Layer 6 of a small transformer language model trained on English Wikipedia (11 layers, counted from 0, width 96).
A neuron adds its activation times its output weights to the MLP's output. To switch it off is to set its activation to zero at one token and run the rest of the model.
A neuron's activation on a vector x is squared ReLU(weights . x), where the dot is the dot product.

Input weights of the MLP neurons that the questions are about. A number n stands for n times 0.0017.
n66: 40 141 -45 37 -93 22 171 125 -73 41 -7 -94 166 113 125 106 -144 -46 -300 0 103 100 67 68 43 24 -54 96 463 95 155 63 73 144 -73 -15 -231 -141 -106 19 -137 18 40 159 -187 155 176 125 -17 0 -81 -71 153 -55 89 14 10 63 136 -110 -75 -94 144 85 102 4 -138 15 -42 11 119 -22 -52 99 -14 -78 -28 -185 141 -58 -243 137 -56 111 -160 216 -194 56 20 -31 54 -25 -57 -110 -112 14
n68: -15 4 110 -7 80 111 -83 81 -120 -70 50 46 221 315 -95 107 56 -22 203 0 40 -44 29 -73 -15 261 -188 -33 -40 -75 -107 219 -18 304 -63 -192 26 79 -207 -16 91 22 48 -91 0 7 29 -58 -172 180 -4 -116 -45 -66 59 53 -69 71 -11 -72 72 -53 83 -118 7 18 140 -52 104 -129 -53 -106 32 114 275 43 261 -8 -132 -52 -274 303 -75 75 -97 -117 -70 -18 24 -186 -33 -104 0 -130 0 -181
n73: -39 27 -37 4 125 -135 61 48 22 173 178 -322 -104 163 -45 -53 -91 315 -133 150 -74 -160 53 -241 -46 -259 50 -263 -54 101 -108 8 -54 56 152 73 277 68 120 -24 77 19 -12 -151 145 54 -135 8 -11 150 -26 -57 -4 88 -51 -247 -87 228 -186 83 11 190 80 87 -124 -112 83 43 -124 180 -75 -238 -85 -11 201 222 37 -59 51 131 -21 14 -22 -165 -76 -82 33 -45 -11 -33 38 -83 133 -152 -108 148
n110: -143 109 -77 65 44 57 -78 80 -86 -142 86 51 -126 84 35 -145 -75 -39 118 93 24 -49 -46 283 99 147 -93 -10 257 3 -76 -220 -13 -3 267 110 -96 68 103 -47 28 -49 -63 143 63 0 -174 76 -121 43 -19 -163 103 -82 31 -238 106 206 87 -23 134 -48 -53 26 -47 172 94 -51 19 55 19 -139 -180 3 138 97 13 244 -24 47 52 0 -87 -83 81 26 -124 -29 -155 -22 3 -58 -43 -39 -225 36
n118: 65 12 63 -11 -42 118 183 -12 -156 97 297 -179 -231 -45 -137 -249 -95 -148 172 -105 -56 -20 16 12 181 82 -20 -16 8 -142 -12 -138 45 -87 101 195 138 -38 216 -18 -73 -75 -141 -155 52 -53 170 21 -87 186 71 92 80 81 195 -89 54 -8 -20 44 99 215 -84 -32 171 150 -91 41 -20 -202 153 4 97 -225 -107 -115 101 -195 -275 334 -164 -11 -189 -30 -34 -70 -105 -106 353 -167 65 -155 -8 76 16 152
n127: 78 -37 43 -79 -126 -71 100 -176 -196 42 -98 68 68 -31 154 -102 177 -57 -268 -41 -143 -90 136 -151 245 130 -326 177 77 96 -41 -20 -14 40 -62 17 0 69 20 3 19 60 54 113 -40 -54 102 103 35 -179 50 -27 -48 155 147 -68 13 -119 16 -296 51 85 -35 53 150 156 -106 -73 -59 -7 -26 101 158 13 99 123 33 -87 -59 22 -34 -53 -16 -98 -3 33 29 66 -19 266 206 -110 -23 57 -62 -180
n139: 147 -150 13 45 -63 -75 118 60 209 106 128 -98 142 366 4 117 -145 -157 -79 146 -8 -219 74 119 -118 298 -173 258 290 121 155 324 0 108 30 -115 106 -115 31 117 -80 152 -22 -127 -250 146 -9 240 124 -13 199 -152 154 46 -75 -148 129 -17 73 -169 -228 -162 -29 9 -107 -106 138 -113 -56 134 60 -155 110 -104 -13 273 -34 14 -127 -193 20 156 0 21 83 -64 -42 -4 224 -347 -70 286 17 157 30 -135
n148: 33 37 -176 23 -14 -52 -20 31 0 -10 -113 -12 115 40 -71 56 41 -115 -49 35 80 22 83 25 96 -79 100 69 -94 -17 -139 102 -25 -5 112 77 70 26 45 -134 2 -85 -35 121 -30 -204 41 -29 -49 -27 0 73 -49 55 134 88 12 143 29 112 89 255 111 66 40 -7 -102 0 15 -44 -31 -85 138 -61 47 29 12 -3 117 -142 27 -2 -7 102 35 -43 -71 -7 -51 117 156 73 -101 -86 22 -71
n208: 270 85 189 123 -20 -73 54 61 -94 -37 111 -70 115 -26 53 -75 52 38 -151 144 -234 -404 351 72 -105 0 -120 177 140 50 68 266 -73 -33 127 -179 51 36 -17 -79 53 100 68 -53 -110 -9 -75 -22 -303 -68 33 -214 -116 -280 -4 -102 -96 -120 -107 -109 -176 -86 121 79 -107 -132 -25 -65 153 199 128 64 -187 -224 165 -25 241 113 61 -89 -149 154 -136 -146 212 -74 -49 -144 120 -306 76 150 -8 21 8 -55
n270: -32 161 -112 -95 33 -14 -72 104 -44 40 74 -98 88 88 75 10 97 124 -87 -105 -39 -100 -21 59 -69 -273 -190 59 -181 308 109 65 92 -177 67 -112 88 95 -208 40 206 199 3 -157 31 84 -68 -22 -75 -126 -7 83 -202 -20 -20 -20 -99 -102 -51 48 -33 -95 129 34 88 0 -62 -61 -24 -277 78 -213 -261 -92 -63 41 67 132 -22 37 -206 16 20 39 -89 165 111 82 -72 -10 108 0 -59 -76 268 -45
n315: -123 -141 154 -75 48 57 -35 6 14 43 -78 29 54 112 138 143 135 -80 -115 27 -3 -142 91 -59 -202 40 -3 201 57 93 -153 -102 81 102 -112 15 -120 -31 12 -119 -28 237 155 60 -125 -114 -207 -13 -22 -24 185 127 -8 -57 8 218 -17 44 -46 -59 -25 -121 -162 6 -24 -60 -58 -27 131 93 -9 78 40 -8 6 -41 12 -49 -46 -88 -99 -103 -73 22 11 -17 17 -58 -199 -132 -24 -103 53 -35 168 -136
n350: 204 35 30 94 -152 20 -61 -304 -45 -19 53 113 -90 -51 -28 110 64 -38 166 -214 29 0 -50 -8 201 -26 -31 -85 -112 -225 -39 -187 165 80 -34 98 164 -120 -271 79 -15 344 89 -78 116 -16 72 61 37 140 88 38 81 249 -55 209 -29 46 -83 -31 -51 283 -22 72 157 132 -187 44 -110 -148 64 93 -67 -106 118 57 83 -243 -56 -222 29 65 57 -94 -382 -26 45 -57 161 -71 -70 -138 -62 88 -34 108

Output weights of the MLP neurons that the questions are about. A number n stands for n times 0.0008.
n66: 90 183 129 -122 -205 89 202 97 -30 -7 -36 -92 105 90 89 -71 172 104 -70 51 207 -230 51 12 17 71 28 64 0 285 -198 28 98 77 -4 309 -104 19 -90 -4 -72 106 -182 140 -182 -41 -288 -57 -238 94 -117 -180 -84 -160 -7 -59 13 -175 -46 -202 16 74 -65 217 -82 50 -83 -87 37 -14 -67 -106 78 -3 21 151 -21 -118 149 -16 -157 53 4 -106 -182 122 -89 -203 84 -32 -244 -156 -237 -141 -187 57
n68: -142 -156 42 -42 -101 -51 47 -28 69 -183 -77 -125 12 -262 37 40 17 -142 16 221 -325 -102 68 52 4 130 83 15 -18 -151 -118 -36 70 83 -186 112 -138 201 45 54 138 -171 -28 -77 227 -39 89 201 80 -48 -35 -51 -126 -121 27 -141 60 -11 9 -10 166 180 108 93 221 92 36 -208 68 -3 -4 37 64 13 -172 80 96 -189 38 -15 -47 -173 -258 -135 122 -149 -110 62 124 -145 159 -119 -36 -76 -77 -113
n73: -45 233 -4 -20 82 60 -22 -34 53 -11 -384 -52 228 103 -166 81 119 -291 53 -119 -159 166 -21 -37 -116 -82 -157 117 16 133 35 -156 83 -172 67 -247 -202 -40 -63 -107 58 9 95 31 33 -213 -89 -40 200 -34 39 -52 100 -73 -15 148 -53 -45 3 -28 -125 -65 -11 37 25 71 -91 -94 -4 -132 -24 229 237 -7 -260 110 -164 115 -97 20 -108 115 -83 473 20 229 54 68 148 59 -57 76 228 125 12 76
n110: -87 -152 -12 66 -20 -158 -95 -55 174 -229 197 126 -117 0 149 210 -197 11 -109 60 -206 -103 -318 7 25 130 -197 -46 184 80 22 146 -312 -42 -53 32 -173 -7 42 -11 123 82 98 7 27 125 -110 4 116 176 -187 189 -21 -79 -125 -154 68 90 123 229 9 -4 -151 34 -140 -58 29 18 -97 -44 191 -49 -41 3 75 -27 -240 53 -104 -108 163 152 -86 -118 -33 -173 53 -128 11 -196 -33 -70 -4 100 39 15
n118: 256 44 -18 -116 -24 -40 97 126 -76 -23 -146 -61 -29 154 -74 36 16 -125 -286 -88 179 107 -49 -192 130 -109 0 45 193 -217 29 58 89 124 245 -99 185 65 -49 4 -31 41 -184 21 98 -242 100 -22 -83 -182 -98 -97 -148 -198 115 -55 -66 79 -210 -179 -112 259 -235 75 222 116 -131 -69 208 -327 -30 18 350 35 56 -150 290 71 -72 -61 -28 -13 138 198 65 -98 -171 -168 -112 176 226 -54 -124 45 -49 164
n127: -24 -369 160 -104 -87 34 175 -24 12 -70 -38 149 -41 101 -26 97 218 -11 47 -82 -161 150 -369 48 -77 37 -99 -68 112 -170 194 -13 -19 28 -75 -31 148 18 -51 183 52 231 69 14 -10 73 -140 -33 95 51 -257 -190 0 4 83 53 -154 66 -168 -70 24 8 29 3 142 -172 -14 55 -45 76 -43 197 -124 109 140 252 -204 60 -15 -73 -51 -25 -150 -77 -69 -148 56 -69 108 -125 -84 49 177 -48 -3 -166
n139: -122 44 45 98 -139 108 305 -384 308 94 95 -190 68 -53 91 -135 -86 -199 124 -18 -241 76 4 139 -220 253 0 54 -90 -15 214 -175 -166 -26 -125 -173 -36 30 98 -4 -77 -32 -29 95 -102 41 109 185 -8 -145 -68 78 -82 -129 -158 -103 -187 83 -41 -42 25 -175 119 -180 -61 -36 -42 -25 -249 -193 -21 -133 63 47 250 134 156 -33 27 104 153 -97 210 162 -74 121 -129 -137 -283 -207 -9 272 56 -12 214 77
n148: -11 -56 159 23 -157 -30 -158 -160 -48 -28 346 -92 -194 -84 64 -139 -76 57 135 49 -180 37 -130 -124 -181 74 -209 -202 166 195 162 -111 127 -73 -217 -103 -348 16 -273 130 96 168 -53 -49 7 122 87 111 59 138 -24 0 19 -4 -77 -75 35 -157 71 203 -53 -475 14 69 -11 -121 222 66 -17 -11 27 93 -278 -7 -44 -40 -108 -65 8 36 -107 121 -4 -11 44 61 261 150 79 -137 -180 -21 -28 134 27 24
n208: -11 156 55 13 -216 -102 104 -95 -116 -131 160 61 -87 -23 147 275 81 -55 -116 -54 -124 104 17 -253 54 -165 -40 -21 181 124 177 -51 -171 88 -129 4 59 16 -155 -72 -402 -56 80 -39 -29 -21 85 306 11 163 148 146 73 -160 304 -28 -22 -180 217 -39 14 13 -140 -62 -333 243 115 -37 7 -133 -51 -17 19 37 -52 63 106 -58 -106 53 61 -71 -4 -59 -73 -15 -109 -28 -141 -67 -114 -36 -124 -194 208 153
n270: -64 -68 -135 -116 -388 60 -24 32 91 -95 -118 155 -47 -197 -258 -38 100 196 0 -227 -43 -50 104 61 59 59 3 110 45 245 -29 -54 -135 88 16 184 228 -15 -26 145 -233 -115 64 101 -219 -44 33 214 -66 120 -187 -68 29 125 -145 -48 241 133 -19 -21 101 8 33 17 170 24 -111 3 -49 89 -301 116 31 79 97 10 -51 62 24 -209 223 96 -42 -62 -189 10 25 -64 -41 -219 91 -34 90 21 -29 41
n315: -38 35 -159 148 31 -153 -4 44 41 -9 176 24 91 -285 95 -65 -144 -36 -3 -24 10 -73 -55 17 149 116 79 -441 -57 -50 36 200 99 -20 66 -113 -42 7 -47 163 112 -228 -115 68 0 -107 -78 23 106 9 47 -118 -64 83 62 -115 256 -153 -124 5 45 -43 3 168 -33 -9 66 143 -162 -21 187 -39 -31 9 -87 -187 -21 52 -63 -48 40 106 -32 19 -95 0 19 127 257 154 193 12 3 -28 -29 80
n350: 99 276 -264 0 37 -186 98 -120 -104 -83 203 -157 -33 101 84 234 -139 0 -76 164 0 -173 187 -59 20 -71 155 133 -141 -179 11 49 -280 -3 38 185 15 -40 -130 137 33 -300 38 244 -172 -27 64 229 73 34 6 128 -52 121 57 53 -40 59 78 191 52 4 -97 -43 45 57 25 52 -61 -40 -18 -30 -60 -86 -164 -17 -7 -32 4 -121 208 50 -10 -144 -135 76 -193 33 -7 11 -7 -197 217 -168 -115 189

Each question names a token from some text and the token that comes next. It shows the vector x that enters the MLP there. A number n stands for n times 0.013.

Then comes g, the gradient of the next token's log-probability with respect to the MLP's output, scaled to length 1. A neuron's effect is roughly proportional to its activation times (output weights . g). A number n stands for n times 0.00084.

" only", then " two"
x: 231 -21 -84 16 65 -59 -113 -74 26 -129 153 -30 49 23 -136 -37 -112 -55 -65 71 -130 9 79 -36 115 -44 6 50 20 -45 -195 141 -22 -23 -28 -37 -22 119 -67 8 7 -38 65 151 -150 65 69 86 55 -105 113 -71 -29 -152 -23 55 -72 31 8 161 43 24 2 -11 29 -62 -57 -90 19 -39 128 -43 31 47 -21 -33 100 -79 -91 -148 163 -149 -14 -144 0 26 22 113 45 58 -32 14 30 23 19 -15
g: -59 -39 145 180 189 29 -6 -266 238 75 -5 -158 112 -21 38 -22 -28 -96 -49 -22 165 -101 102 38 -257 208 23 -31 182 -6 84 -136 -49 99 -16 93 195 75 135 46 -143 -35 -7 -3 -161 344 12 232 -69 -109 -44 -45 -37 -38 58 -173 68 86 -178 59 -41 96 7 4 -105 11 -64 -213 -235 20 110 85 130 -12 121 159 210 -72 158 -103 -6 -24 82 163 -130 -209 61 68 -5 -29 -113 171 27 126 -238 -35
Which neuron, switched off, lowers the next token's probability most? n139

"ung", then "o"
x: -6 -92 55 -76 -45 17 -6 108 99 -185 -130 95 71 171 -45 24 -5 -84 55 51 215 66 -6 -88 -85 7 134 133 5 -51 -83 37 65 -85 50 -124 -75 42 -122 -123 83 57 48 58 -28 150 12 -100 86 -22 30 -12 -87 11 124 115 -59 6 -30 134 -68 26 -62 -129 24 47 37 -29 171 -95 -15 34 15 4 57 116 -18 -144 -32 -103 134 18 27 -154 42 82 -8 -42 -134 24 -64 -9 -89 -84 66 41
g: -244 -111 113 194 217 -78 -30 -141 -45 -80 -38 11 -36 -48 165 -198 -84 -61 162 -9 -26 5 -16 -110 -20 -77 -137 155 212 0 134 72 64 -86 -28 -38 91 228 99 -208 25 99 -14 4 -18 -90 66 -83 273 -93 -197 -251 -92 -118 65 -66 220 78 -78 -51 232 -139 -13 156 -75 70 -11 197 -204 -24 -154 213 16 -34 96 -115 212 -127 -32 38 77 -63 -158 -16 169 17 -23 73 -17 31 -97 -15 -177 170 -127 -183
Which neuron, switched off, lowers the next token's probability most? n68

" rain", then "s"
x: 164 -78 -145 -48 38 -48 83 -28 40 37 123 -14 4 -47 -179 56 -5 -20 39 129 48 -47 23 36 36 22 165 -39 68 74 -53 -52 -54 -51 96 -53 4 33 -137 -68 17 86 69 116 115 -32 44 3 139 -10 167 -120 8 -94 76 -77 -78 -16 -170 99 84 -60 -4 5 90 -74 -147 126 -25 -159 117 75 54 37 -197 58 -31 -76 77 -95 103 -13 52 -87 -69 122 62 52 -60 126 17 17 14 -90 -39 -26
g: -144 -7 113 -150 -102 -91 171 -58 31 41 1 -107 38 -9 220 25 -24 -198 75 95 162 67 -30 -133 -60 -81 82 7 -78 66 -158 99 -65 73 29 190 139 0 -52 110 -76 -46 -149 81 29 67 -93 298 38 217 113 48 -97 -95 86 188 166 268 -166 -105 -170 -21 -126 98 273 -31 169 217 -63 66 207 -224 1 67 -1 143 -46 -36 117 -128 -29 162 -23 -133 123 50 103 117 14 91 60 102 -346 -11 -7 -44
Which neuron, switched off, lowers the next token's probability most? n350

" some", then " up"
x: 202 1 -3 -66 -46 -112 -114 12 64 -91 64 63 -30 32 -229 32 -82 -74 -64 151 30 -1 13 -74 104 9 102 150 109 155 -90 130 -100 26 14 -42 6 108 -48 -31 -2 -5 17 76 -28 80 85 80 25 20 105 15 -61 -87 16 15 -60 129 -27 264 62 35 -19 94 30 16 -112 44 6 -102 68 7 -64 -11 -131 -6 36 -35 -156 -47 3 21 72 -185 53 -13 -32 -12 5 33 -25 36 19 9 -112 12
g: -39 67 -227 -43 15 61 -131 120 22 -155 26 147 -152 -42 80 43 -31 -58 314 75 97 -159 -61 32 -209 -214 -12 68 -225 -124 9 100 -35 -167 106 -60 -138 4 -59 -65 -80 -66 9 54 -40 124 5 18 -19 -73 -96 104 92 -13 62 -225 41 -221 -57 228 -60 -121 134 -33 -239 105 109 -148 -5 -36 82 -96 114 85 -58 249 249 -103 68 -73 29 59 -62 316 107 23 -30 145 -193 44 -34 29 89 -193 -150 -225
Which neuron, switched off, lowers the next token's probability most? n139

"ay", then "f"
x: -3 -250 -1 -77 -9 -50 -25 -83 12 -152 -29 52 15 -101 -98 113 -82 -29 -54 84 147 -93 70 -25 25 40 33 4 36 -4 -79 -5 -127 6 47 -84 -49 -109 -80 -185 -150 75 64 33 16 69 42 -54 139 37 223 -68 22 0 67 54 49 -66 -73 194 61 -150 -73 79 -5 75 -123 -8 101 -35 93 50 -27 44 -88 51 -6 -120 53 -152 116 -31 116 -8 -184 60 -3 15 -41 34 -9 -26 44 -45 8 -42
g: -21 -295 -34 -8 -18 -228 29 5 -43 146 -55 75 -257 61 64 141 -56 161 -82 177 174 188 -24 47 130 -19 227 -89 -100 310 -163 108 74 -8 -154 68 92 -19 -90 -69 252 39 -66 177 -215 -67 92 -64 -33 -3 -168 115 249 114 -3 18 170 30 36 78 -244 43 -122 73 63 -47 -180 -59 22 148 -185 145 -88 21 -15 -65 -50 206 143 105 -37 36 -58 -111 56 32 -30 165 -109 -51 87 -188 -46 -11 -66 119
Which neuron, switched off, raises the next token's probability most? n139

" draft", then " and"
x: 90 -112 -20 -115 133 -22 -98 -48 44 -48 187 -27 10 -21 -126 -67 -86 -2 65 53 103 2 -20 -94 -32 -162 25 -121 68 110 -119 -2 51 -6 69 56 52 43 -74 42 2 -38 104 139 -4 83 148 -66 127 45 114 -47 -93 -168 28 59 -258 -49 -114 65 92 -9 -46 -23 69 1 -96 46 21 -33 153 -165 34 89 -54 52 -24 2 -72 -14 -18 -85 62 -31 -34 94 46 55 -80 115 -41 -39 113 -97 21 57
g: 1 -22 119 66 55 54 -122 -103 156 74 -115 94 8 -273 -57 271 221 48 -60 -60 -15 22 174 141 61 54 -329 -6 -157 98 134 -97 -193 8 -97 -148 290 14 -224 74 39 73 -98 -13 86 60 -36 -114 93 -67 189 42 -144 86 95 29 -247 -9 -129 93 90 6 96 -169 -157 -7 -27 -52 23 18 -236 57 51 79 -48 -146 88 119 45 6 -28 -92 80 73 -74 194 211 125 60 56 -147 -207 203 -71 119 84
Which neuron, switched off, lowers the next token's probability most? n73

" Knight", then " Grand"
x: 37 -89 6 23 52 -43 9 -35 -50 -119 14 -19 76 9 -127 78 50 -38 -3 67 116 126 -60 -68 99 -114 91 43 36 26 -174 -51 50 -17 93 95 10 172 -52 -13 155 -14 17 -52 -24 80 42 52 17 -3 20 74 -82 30 -92 187 -100 102 -227 155 -81 60 42 14 89 114 36 58 15 -55 -51 15 -29 -28 -177 78 109 15 -51 -32 301 -65 13 -86 -68 -37 -24 74 25 102 -30 -119 -49 -102 20 155
g: 60 77 -89 65 -47 17 -286 -50 99 20 99 112 -145 340 126 120 -13 -45 179 13 -29 71 -91 70 179 209 -2 36 149 -165 10 195 -184 -270 -125 146 -10 203 52 198 -2 -14 -38 -54 157 -108 119 133 -105 -147 -162 123 -60 -52 -128 102 69 -106 231 22 48 123 130 217 25 68 226 41 -14 123 288 -16 93 63 -73 -9 115 26 87 -141 11 70 -108 -26 -17 -59 36 48 -8 -110 -89 -157 65 -209 -19 18
Which two neurons, each switched off alone, lower its probability most, in order? n350, n148

" &", then " 12th"
x: 12 67 -59 -51 38 -22 -44 -14 63 -76 154 15 -116 -20 -78 22 36 -156 63 80 128 32 17 -20 84 123 -77 92 88 226 -108 -102 -122 -25 127 -67 -1 62 -46 -137 108 14 99 275 70 -8 26 40 -8 66 110 -2 -116 -200 50 -4 -166 28 -40 138 124 19 -70 90 4 -25 -34 14 -54 -40 191 30 5 28 -96 66 -60 -46 -114 -2 30 -21 -45 -71 -79 47 -114 33 -63 82 17 -40 -28 25 -122 31
g: 74 82 39 223 -72 118 -89 -67 125 74 105 -47 115 131 32 -64 56 -114 -20 -168 95 134 64 271 31 -147 75 35 36 -29 39 163 -204 -206 227 99 -138 278 51 152 65 -46 -5 -137 -159 14 81 166 -102 -6 9 -21 127 -37 -249 250 149 43 150 93 137 -15 225 -138 -169 39 -66 -26 -174 -84 45 90 23 1 35 -61 -28 37 111 251 30 90 12 -33 -52 -189 128 -73 213 -203 -179 7 -51 162 71 -73
Which neuron, switched off, lowers the next token's probability most? n110

" First", then " Battle"
x: 153 14 -9 -136 79 -61 0 17 4 46 -1 -137 -65 40 -134 -7 47 -32 108 -72 69 46 -93 4 7 9 18 -15 12 -12 -133 3 23 -7 75 166 67 124 -122 151 168 -31 -10 80 -55 2 99 47 -44 -28 -16 -29 -58 -105 108 90 -255 38 -67 189 97 -7 2 -73 -50 98 -23 180 69 -128 152 32 28 58 -42 83 15 -70 -47 -58 113 -89 -86 -84 -29 116 22 15 27 -30 -88 -88 96 67 -104 21
g: 71 -92 79 37 -41 39 184 137 -36 -144 -52 -44 -60 -184 101 -19 27 225 100 84 39 55 -23 -70 -96 -228 18 -66 -45 163 -99 55 -197 -87 99 57 -147 83 -40 -15 100 13 -73 -72 -73 5 -57 17 -243 131 123 6 55 208 -132 -205 -46 -107 -192 -61 -258 -17 -2 -206 80 -17 -48 96 -34 -173 -112 213 -132 163 -87 -207 93 134 -22 198 -140 120 30 238 -21 -20 -61 3 -2 305 -41 146 -115 -272 181 -6
Which neuron, switched off, lowers the next token's probability most? n118

"reg", then "al"
x: 62 -69 74 -47 73 38 -78 61 65 -92 3 -76 -115 -130 -24 11 -25 -8 -67 13 245 -9 49 -62 103 -27 26 47 101 43 -142 -68 112 37 -75 -37 55 171 -4 -31 161 -70 -57 31 140 -61 23 34 64 -104 162 -109 -44 -197 128 51 -10 9 19 43 46 35 -65 70 11 21 42 140 -101 -24 -6 -42 38 34 -211 -30 13 -69 -201 -73 -80 77 -57 -79 51 48 82 -25 -8 88 -80 26 10 -140 -124 -5
g: 111 -61 81 -57 84 -56 110 -92 -78 -103 -18 79 188 36 87 -159 -179 -150 -152 257 -18 77 -160 76 67 58 -67 -74 8 -142 -203 -33 13 -79 50 44 143 117 98 -138 -36 -195 125 -130 -142 78 14 -90 280 -51 78 -138 28 -203 40 92 -69 65 174 30 -9 66 -75 29 -76 50 6 -53 -159 176 -126 257 35 -130 -246 144 -117 92 229 242 70 -85 74 23 -42 139 -19 -161 -229 -22 -282 55 13 142 -91 75
Which neuron, switched off, raises the next token's probability most? n118

" that", then " normal"
x: 141 48 -112 100 94 -67 -218 0 -53 -86 56 -9 36 23 -184 7 26 -91 -153 117 -32 38 -24 -90 -15 -63 24 153 54 42 -54 142 -46 5 40 -117 0 176 -40 -83 -2 6 101 64 3 70 33 82 14 -112 185 -102 -62 -151 -9 -15 6 106 -5 194 -9 30 -75 100 47 -3 -115 27 93 -90 -9 29 2 34 -167 -16 125 12 -98 -27 -24 70 -17 -113 34 29 27 94 -46 109 -11 -69 62 -28 46 -76
g: 15 240 54 -121 -154 28 93 -22 -90 -43 126 77 152 5 301 -83 -42 -150 -9 -350 -256 141 -146 93 104 -120 -1 -14 122 27 -117 -7 -42 18 152 19 -112 58 41 -226 -277 -150 -83 5 20 118 180 14 -30 8 -75 -69 21 52 -18 -159 32 -80 -14 71 159 -85 244 115 37 -158 -6 -39 -165 30 33 1 173 159 8 353 -2 95 29 -110 -182 111 57 9 143 166 -24 82 -114 -126 -45 94 -20 75 162 -4
Which neuron, switched off, lowers the next token's probability most? n208

" 2012", then "–"
x: 113 -111 -99 -74 143 -91 3 -94 104 29 88 -62 24 -32 29 58 5 4 -31 29 -59 -67 37 17 78 22 -16 -15 -69 100 -133 10 -55 -37 41 43 -21 170 -3 -210 -24 -101 11 67 -102 -6 85 -64 70 -41 118 2 -121 -241 59 83 -170 39 32 103 96 -36 -37 -4 -62 -76 -12 79 -90 -96 98 2 122 99 -237 5 -25 49 -132 -61 74 -167 -62 -67 -26 0 106 67 -80 120 33 -54 105 -63 40 13
g: -188 24 -23 70 -72 -38 262 -31 -247 138 13 74 31 -125 116 -90 -30 246 34 -19 -20 99 -59 143 -20 121 115 77 -60 -58 -97 21 56 -267 -22 -95 -112 -13 21 -22 153 -251 -135 21 -144 16 -23 -32 291 121 -199 270 -40 58 -64 -17 52 -55 158 -92 133 -34 179 13 8 179 91 95 -101 -208 88 -161 -57 232 -243 -91 -91 -43 -14 -185 -102 -110 -73 -143 4 49 33 99 -51 114 55 -52 -257 -49 -76 171
Which two neurons, each switched off alone, lower its probability most, in order? n315, n148

" the", then " First"
x: 186 179 -76 24 37 -126 -180 -105 31 45 83 -36 -32 95 -29 -29 -12 18 -6 102 -5 -35 7 -77 188 3 -1 10 190 40 -138 55 -84 -51 94 41 16 83 0 -58 47 19 9 87 -21 133 102 54 101 -68 86 20 -141 -158 23 -4 -18 -109 16 186 -90 -37 -96 22 -8 26 -4 3 -32 -107 152 98 79 -25 -72 -15 -27 -82 -54 -37 -181 -46 -47 -80 4 67 18 129 -100 124 -12 -41 5 -42 12 0
g: 120 -19 -70 100 29 81 216 189 -5 258 -42 152 -10 79 9 92 250 62 7 166 -87 6 55 -72 25 167 -61 -162 3 23 -175 33 -13 -68 -219 32 148 4 77 86 32 -6 30 -206 175 -106 41 251 -112 5 -1 248 157 50 -76 104 -68 -45 -69 11 -141 43 190 53 -75 -131 33 -155 59 -92 41 148 9 -162 -70 252 -102 119 -122 229 -98 56 -82 -271 -243 -107 -83 -117 50 -201 -172 28 -160 -35 -76 -24
Which two neurons, each switched off alone, lower its probability most, in order? n127, n66

"dis", then "h"
x: 29 -192 -45 -55 135 -101 23 70 74 -50 -34 77 28 5 -120 134 -84 -6 -32 -28 190 56 -66 56 46 -116 -139 63 78 47 -7 85 -15 58 -112 -33 27 -54 50 -15 50 51 -36 117 -25 -65 144 -19 21 66 89 -81 87 -15 115 59 47 46 -188 22 19 43 -25 -39 -41 -27 -181 8 37 -111 151 17 205 58 -235 26 -53 1 1 -130 -52 -16 66 -52 -79 -2 -25 -126 -57 116 -123 28 -13 -86 20 -90
g: 50 158 -179 55 -72 53 65 26 124 17 206 -86 28 -40 37 218 237 80 28 -139 -124 74 -182 19 29 -15 -71 200 -116 20 99 -100 -156 67 -11 167 -263 -143 210 175 -75 52 65 -34 -155 1 -22 -135 6 20 -160 -2 -41 -6 278 188 79 -129 123 -28 92 -18 78 78 196 114 201 7 -193 5 141 -64 110 -155 15 -111 -128 6 26 -4 -111 127 260 -175 -2 -177 68 125 -108 261 -117 51 -148 36 -107 -46
Which two neurons, each switched off alone, lower its probability most, in order? n66, n148

" them", then " before"
x: 152 -118 -58 6 49 40 -152 -77 86 -97 94 14 42 -8 -137 2 -98 -126 -51 71 -67 4 75 -66 -20 8 119 55 58 129 -101 -10 -44 -112 27 -161 -97 243 -71 -148 25 72 60 62 -47 34 -22 -45 189 -41 81 -35 -21 -167 36 -50 -197 -3 2 177 45 -66 42 -15 26 41 -1 -57 81 4 159 10 89 -93 -145 9 28 -59 -74 -18 108 10 22 41 21 -21 -23 135 11 63 -123 33 97 -84 -67 21
g: 58 117 185 -1 -46 -13 -125 -155 -32 108 166 -188 135 -181 -146 44 -79 49 -34 154 -57 17 -115 175 48 -149 -190 135 50 -144 -66 57 -78 -10 47 -119 175 157 112 70 -70 56 11 214 232 253 -29 -56 -222 -262 22 12 -217 -28 -65 -172 -21 84 -272 -48 -97 -119 -1 -223 -98 -207 -160 -75 -134 202 -65 50 -9 204 -213 -60 48 -37 19 59 26 66 125 69 -113 18 -121 80 -154 -53 -5 -34 -105 53 -50 61
Which neuron, switched off, lowers the next token's probability most? n139

" important", then " part"
x: 156 -110 -82 -43 48 -115 -151 -37 42 -224 149 21 23 -32 -90 0 -100 -82 -20 48 -22 -128 43 5 190 73 154 -10 79 -34 -122 159 -18 21 1 8 27 71 -16 2 -60 -30 69 63 -54 -1 111 10 50 33 167 48 0 -80 173 58 -1 29 -20 210 131 -43 -55 32 11 7 -38 -58 120 3 104 56 84 68 -50 -21 44 -66 -165 -111 35 -63 -27 -196 -23 0 -3 -7 13 122 -15 -28 2 -61 38 -13
g: -15 125 -180 37 127 -115 12 166 81 0 60 0 -140 -177 -6 -89 -61 -104 -204 165 192 -104 19 121 -80 -20 27 -120 136 84 9 -75 43 14 164 -30 49 -68 49 104 -20 224 -52 -89 117 162 -115 236 -63 25 -131 139 61 -263 90 -93 -62 261 -228 -118 -85 -71 176 -37 32 -326 -175 -133 -120 132 -24 204 280 82 196 11 182 71 -151 3 95 8 -73 -103 -87 -29 -113 -4 98 47 -62 -39 -51 -147 89 20
Which neuron, switched off, lowers the next token's probability most? n118

"ja", then "cent"
x: 7 -75 51 -57 -18 -155 19 62 20 31 -4 4 -42 67 -48 29 -12 -25 -122 64 101 106 -36 -121 104 -29 73 128 50 -131 -54 50 4 -15 -203 -40 -68 49 -124 -149 26 97 -156 31 120 100 -46 -79 152 39 69 68 -51 -259 66 -45 -28 18 78 54 -65 85 -128 -32 -34 160 39 -5 65 -70 158 58 158 -9 -104 -30 -35 18 -66 -24 129 85 94 -120 3 54 77 -47 52 35 -81 -90 102 38 38 -38
g: 197 170 36 -44 -59 80 -101 172 -194 171 253 0 -19 57 47 41 -76 -41 -155 49 89 -147 -36 175 258 10 -138 26 4 -132 176 -205 -57 -56 -327 -2 94 3 -52 49 -209 1 -144 135 44 -19 58 75 -81 178 -58 15 273 -98 181 65 193 128 -121 -116 -165 102 -22 65 -4 -72 174 -76 -32 -98 104 -117 58 13 -53 -191 -107 36 -38 -97 -81 -130 105 135 -88 -15 -13 -179 232 -57 110 -206 25 152 -79 22
Which neuron, switched off, lowers the next token's probability most? n315